Layer 8 of a small transformer language model trained on English Wikipedia (22 layers, counted from 0, width 64).
Take only the direct path to the model's output, skipping the later layers: a vector added to the residual stream pushes a token's score in proportion to its dot product with that token's output vector.

Output vectors of the tokens that the questions are about. A number n stands for n times 0.055.
"to ": -1 31 42 20 18 -28 -11 -20 10 -5 1 32 -11 -20 -4 -4 -27 -2 34 -24 -35 44 55 -14 -10 -9 27 -15 34 -1 -9 -21 9 -5 -3 25 16 -13 -3 -17 -4 -22 38 28 -29 -10 -32 2 -2 -12 -10 27 -50 26 52 55 -47 -16 3 8 -11 11 10 -35
"st ": -31 -4 -25 22 -31 -2 39 24 -1 -19 0 -1 -33 16 -19 13 -44 -14 -32 -31 2 -38 -15 -19 9 3 -4 -8 22 -11 12 18 8 -30 -33 44 36 -1 2 38 35 16 0 21 -22 -16 7 12 53 -25 -4 3 41 19 23 22 -3 -15 39 -9 19 -31 -18 -27
"death": -65 17 -8 4 24 30 32 -2 1 45 -19 10 4 19 -62 9 -16 27 51 -41 26 28 23 -32 31 11 -10 33 49 -15 14 40 31 5 -9 83 -3 23 -7 38 15 24 60 -14 17 25 50 40 6 37 2 24 32 62 25 23 38 17 38 9 -5 -33 -27 -35
"Succeeded ": -33 19 -46 -8 -10 -53 66 -26 -24 23 23 58 -42 -10 -69 -18 -57 13 73 -42 9 19 1 -20 56 -4 40 47 78 -47 -12 -21 24 -59 14 94 19 13 -30 20 29 -8 77 -10 15 -57 29 2 38 -45 -27 46 15 39 13 77 13 -42 44 -27 -11 3 26 -55
"Produc": -2 36 -26 20 27 -12 6 14 -5 -22 9 -13 -22 -13 -24 16 -29 -26 20 -12 -11 13 5 12 15 9 31 22 18 -2 -12 -21 25 -25 11 31 -5 32 -43 15 23 -13 30 4 23 -11 59 24 8 9 4 52 -14 23 -11 -3 6 13 48 15 21 -24 -12 -14
"voc": -32 32 -43 8 5 -20 16 -1 -6 16 -13 7 -19 -14 -21 6 1 -20 17 -51 -26 -5 14 -50 34 -35 35 27 0 40 -6 -20 11 -6 -35 41 -15 -25 -14 -28 17 0 33 20 7 2 52 42 -17 1 -20 19 14 26 27 2 4 30 53 -2 -10 4 16 -40
"li ": 2 46 -12 -13 8 -31 43 -4 4 -13 -5 -1 -10 35 -51 -11 -59 -8 14 -31 -26 -2 19 -55 32 -4 -2 7 43 -8 4 -10 2 -33 -17 -6 12 -10 -4 25 34 13 43 -10 25 -20 78 23 -2 -4 -22 27 40 39 1 26 -13 5 19 -5 0 6 43 -15
"ishing ": -38 -8 -19 15 8 -14 32 -19 9 -9 23 -9 -17 42 12 -34 3 14 27 -57 19 28 -5 -42 36 25 3 15 72 11 2 -13 16 -46 -33 -21 13 -5 -15 24 37 -31 34 -38 8 -14 46 34 -26 32 -18 22 -5 43 7 22 15 15 28 6 -24 -44 10 -19
"rol": -20 3 -38 -4 20 -45 18 15 28 -7 20 12 -1 15 2 -2 13 16 29 -33 -32 31 1 -58 0 -16 26 16 32 -25 -9 -15 15 32 21 44 14 28 -17 11 19 21 17 12 4 -11 21 4 -13 7 -1 24 6 36 39 24 -4 15 26 -42 -26 3 29 -27
"== ": -21 -15 -40 15 37 -21 21 -29 22 2 1 15 -12 33 -6 8 -28 23 4 -12 -16 26 -24 -19 21 4 41 20 15 5 -2 15 25 -11 36 -2 4 19 -9 46 21 10 53 33 -18 -41 92 -13 26 6 -11 38 29 10 -17 -29 14 -47 36 6 -28 25 53 -30
"\n": -22 13 -25 -3 14 -18 27 -31 -7 29 8 -16 21 9 12 15 -4 3 0 15 16 -5 -31 -7 -7 2 3 -30 -9 40 -38 8 -10 36 26 42 12 -9 30 -7 26 -26 10 1 -37 -38 30 -10 22 -15 7 25 19 4 -9 -7 -20 18 21 27 8 6 -9 13

Each question shows what one neuron of this layer's MLP adds at an activation of 1. A number n stands for n times 0.011.

n271: -29 6 -5 -19 -25 -28 -13 24 -1 -22 14 -12 -2 -25 3 5 26 33 2 0 10 -27 -18 -22 -37 60 -11 13 -16 -18 28 19 -20 20 15 -13 26 6 6 26 -23 18 -12 9 17 -1 12 17 14 5 -37 24 28 -20 24 43 6 3 6 -9 9 1 25 -8
Which of these tokens does it push down most? "to "

n209: -28 -11 -10 -8 15 16 4 12 0 -2 6 -31 -31 -12 -53 -6 -19 1 -1 -8 6 11 -3 -23 7 -4 11 12 -10 25 -4 -9 10 -8 -20 22 19 -20 18 4 -3 29 26 -6 -11 -8 9 -15 -3 -24 -21 24 -17 1 -4 -6 -5 4 64 -1 -6 1 13 -7
Which three tokens does it push up most, strongest first? "Succeeded ", "voc", "death"

n172: -7 15 16 -6 -45 -8 -26 -15 1 -37 -2 -13 -10 -5 -40 -26 42 -24 -16 -2 1 33 27 -3 -4 -6 -8 14 -4 -17 -5 -22 11 -32 16 10 40 21 -21 -1 24 -21 -1 19 41 15 17 10 31 -29 -3 -3 35 36 9 -19 -8 36 28 -14 12 -16 37 -25
Which of these tokens does it push up most? "Succeeded "

n35: 15 -7 -8 6 7 -9 -11 6 5 -8 5 15 0 13 -6 -8 0 11 1 -15 23 12 -6 -27 -12 -15 -5 -15 11 -2 17 7 15 -6 6 -39 -12 5 -4 7 -26 2 -10 -7 -12 -8 -5 -6 20 4 -29 16 11 18 10 -10 9 -12 -7 10 13 21 -5 -16
Which three tokens does it push up most, strongest first? "== ", "ishing ", "li "

n85: 6 -19 -11 8 5 -12 -16 -18 -4 -3 -11 21 -26 -24 -11 -4 -1 0 1 -28 19 13 4 12 19 19 1 12 5 -1 -9 6 10 4 -12 -10 30 -23 -3 -17 25 -9 -2 -27 -7 -11 7 12 6 0 1 -4 20 15 13 -9 6 5 11 -11 2 6 8 13
Which three tokens does it push up most, strongest first? "Succeeded ", "ishing ", "voc"

n361: 14 -27 -34 2 5 -11 9 1 -7 13 -4 -17 14 -16 11 32 -9 -15 4 13 34 -25 17 2 23 9 16 5 -12 21 30 19 17 -11 13 25 8 14 7 -18 -24 -10 -5 -1 -20 -21 -15 -32 -6 32 -2 -8 6 -2 3 -3 -14 12 34 21 1 9 8 -15
Which of these tokens does it push down most? "li "

n116: -14 -8 -11 -2 -1 -10 -12 -11 -34 21 12 -4 29 -4 3 22 3 17 -7 -22 17 -10 -2 -16 30 -24 10 -17 -18 10 -12 -32 -8 16 1 -15 7 -8 -3 24 -13 -17 12 -1 -2 28 8 51 16 12 -1 -12 2 -8 3 -8 2 21 -7 -11 -10 11 -2 -12
Which of these tokens does it push up most? "voc"

n27: 2 44 34 -25 -3 -5 42 31 1 -18 -5 11 -6 -25 53 9 -11 33 -27 -28 -5 -16 10 -6 0 -11 14 29 -12 22 20 -4 21 18 34 -22 -22 -28 -19 -14 -16 12 -10 -10 -9 4 10 -11 17 2 -20 -3 16 27 27 42 27 -19 -6 24 -36 11 28 -33
Which of these tokens does it push down most? "\n"

n228: 43 10 1 -3 15 2 -12 20 -3 5 -14 16 -25 -9 -14 6 16 -2 6 -14 13 0 -16 2 -5 -2 33 -9 -37 40 -28 8 -12 1 -6 16 -1 20 21 -11 -8 14 0 -4 -17 31 -25 1 52 4 31 8 54 -6 6 -34 7 24 -3 -14 9 25 -17 17
Which of these tokens does it push down most? "ishing "

n177: 14 -44 -20 -21 -5 19 -14 -15 -13 -41 -26 -5 28 -7 31 -16 24 13 -11 -31 35 -10 3 2 -33 -18 -4 54 -3 -14 -9 7 17 15 15 28 39 26 16 -19 3 -3 12 -27 -6 10 -16 9 -12 -10 -4 -10 19 -14 30 -37 16 -20 -1 8 -4 5 30 7
Which of these tokens does it push up most? "rol"

n7: 12 21 23 16 44 -6 -20 2 18 -6 -11 17 -6 -6 10 27 15 -3 9 16 41 -10 10 0 4 -1 13 -44 1 11 18 -27 -16 13 6 11 -11 -18 25 -21 -7 17 -15 -22 -30 5 -9 16 51 -19 11 -16 55 -11 2 -6 42 -13 33 4 -16 41 -24 12
Which of these tokens does it push up most? "\n"

n229: -10 5 -4 -19 3 8 9 -16 -12 2 -10 -13 -7 21 10 -6 7 10 -3 -4 -24 -14 -11 6 3 -3 -10 -4 -8 21 2 -16 16 -17 2 -3 -6 13 8 -3 17 18 -16 5 -8 -31 -25 -12 -14 -2 -22 -20 9 36 -27 25 8 -17 -29 22 -28 3 -9 -11
Which of these tokens does it push down most? "Produc"

n281: 13 -7 -6 -5 2 -5 -1 -4 28 -22 -2 4 26 -6 35 0 -7 -13 -7 -7 -7 -1 -21 -18 -5 -25 23 -6 -2 -17 -13 -15 18 27 10 11 -15 7 6 -32 50 -37 7 27 1 15 -3 -5 -8 -25 32 -13 11 6 9 5 6 21 -23 -16 21 -7 0 -1
Which two tokens does it push up most, strongest first? "rol", "\n"

n374: 6 5 20 17 -6 -20 -24 25 -8 -17 -10 11 -18 8 -4 -17 -6 0 6 -7 5 -19 9 -1 -1 -5 4 12 20 -5 -2 -8 -14 -19 0 0 -21 3 1 -1 21 -2 -9 -7 -3 -6 -24 4 -1 7 -12 19 2 -17 -11 -8 -13 -4 9 18 -15 21 -11 -21
Which of these tokens does it push up most? "to "

n91: -29 -14 7 -14 6 -7 -22 -4 11 19 -28 -14 19 12 41 20 -12 -7 -15 -8 12 14 10 -17 -1 -16 -6 23 -9 -41 -26 -4 0 7 4 17 29 38 28 3 38 10 1 56 -6 21 14 -2 -22 8 7 3 -27 -36 -2 29 -13 -6 15 -6 -29 -11 38 14
Which three tokens does it push up most, strongest first? "rol", "== ", "to "

n41: -16 2 -29 -18 -6 18 22 -17 33 3 -18 -1 4 25 -33 -6 5 -19 6 -36 -25 -1 -8 0 -9 -21 -28 6 -19 20 -21 27 -7 -7 -7 -3 6 22 14 -3 16 -5 2 -15 -13 -22 16 -10 -8 0 19 -26 -5 15 67 -11 -32 -9 -33 42 -18 41 25 -10
Which of these tokens does it push up most? "li "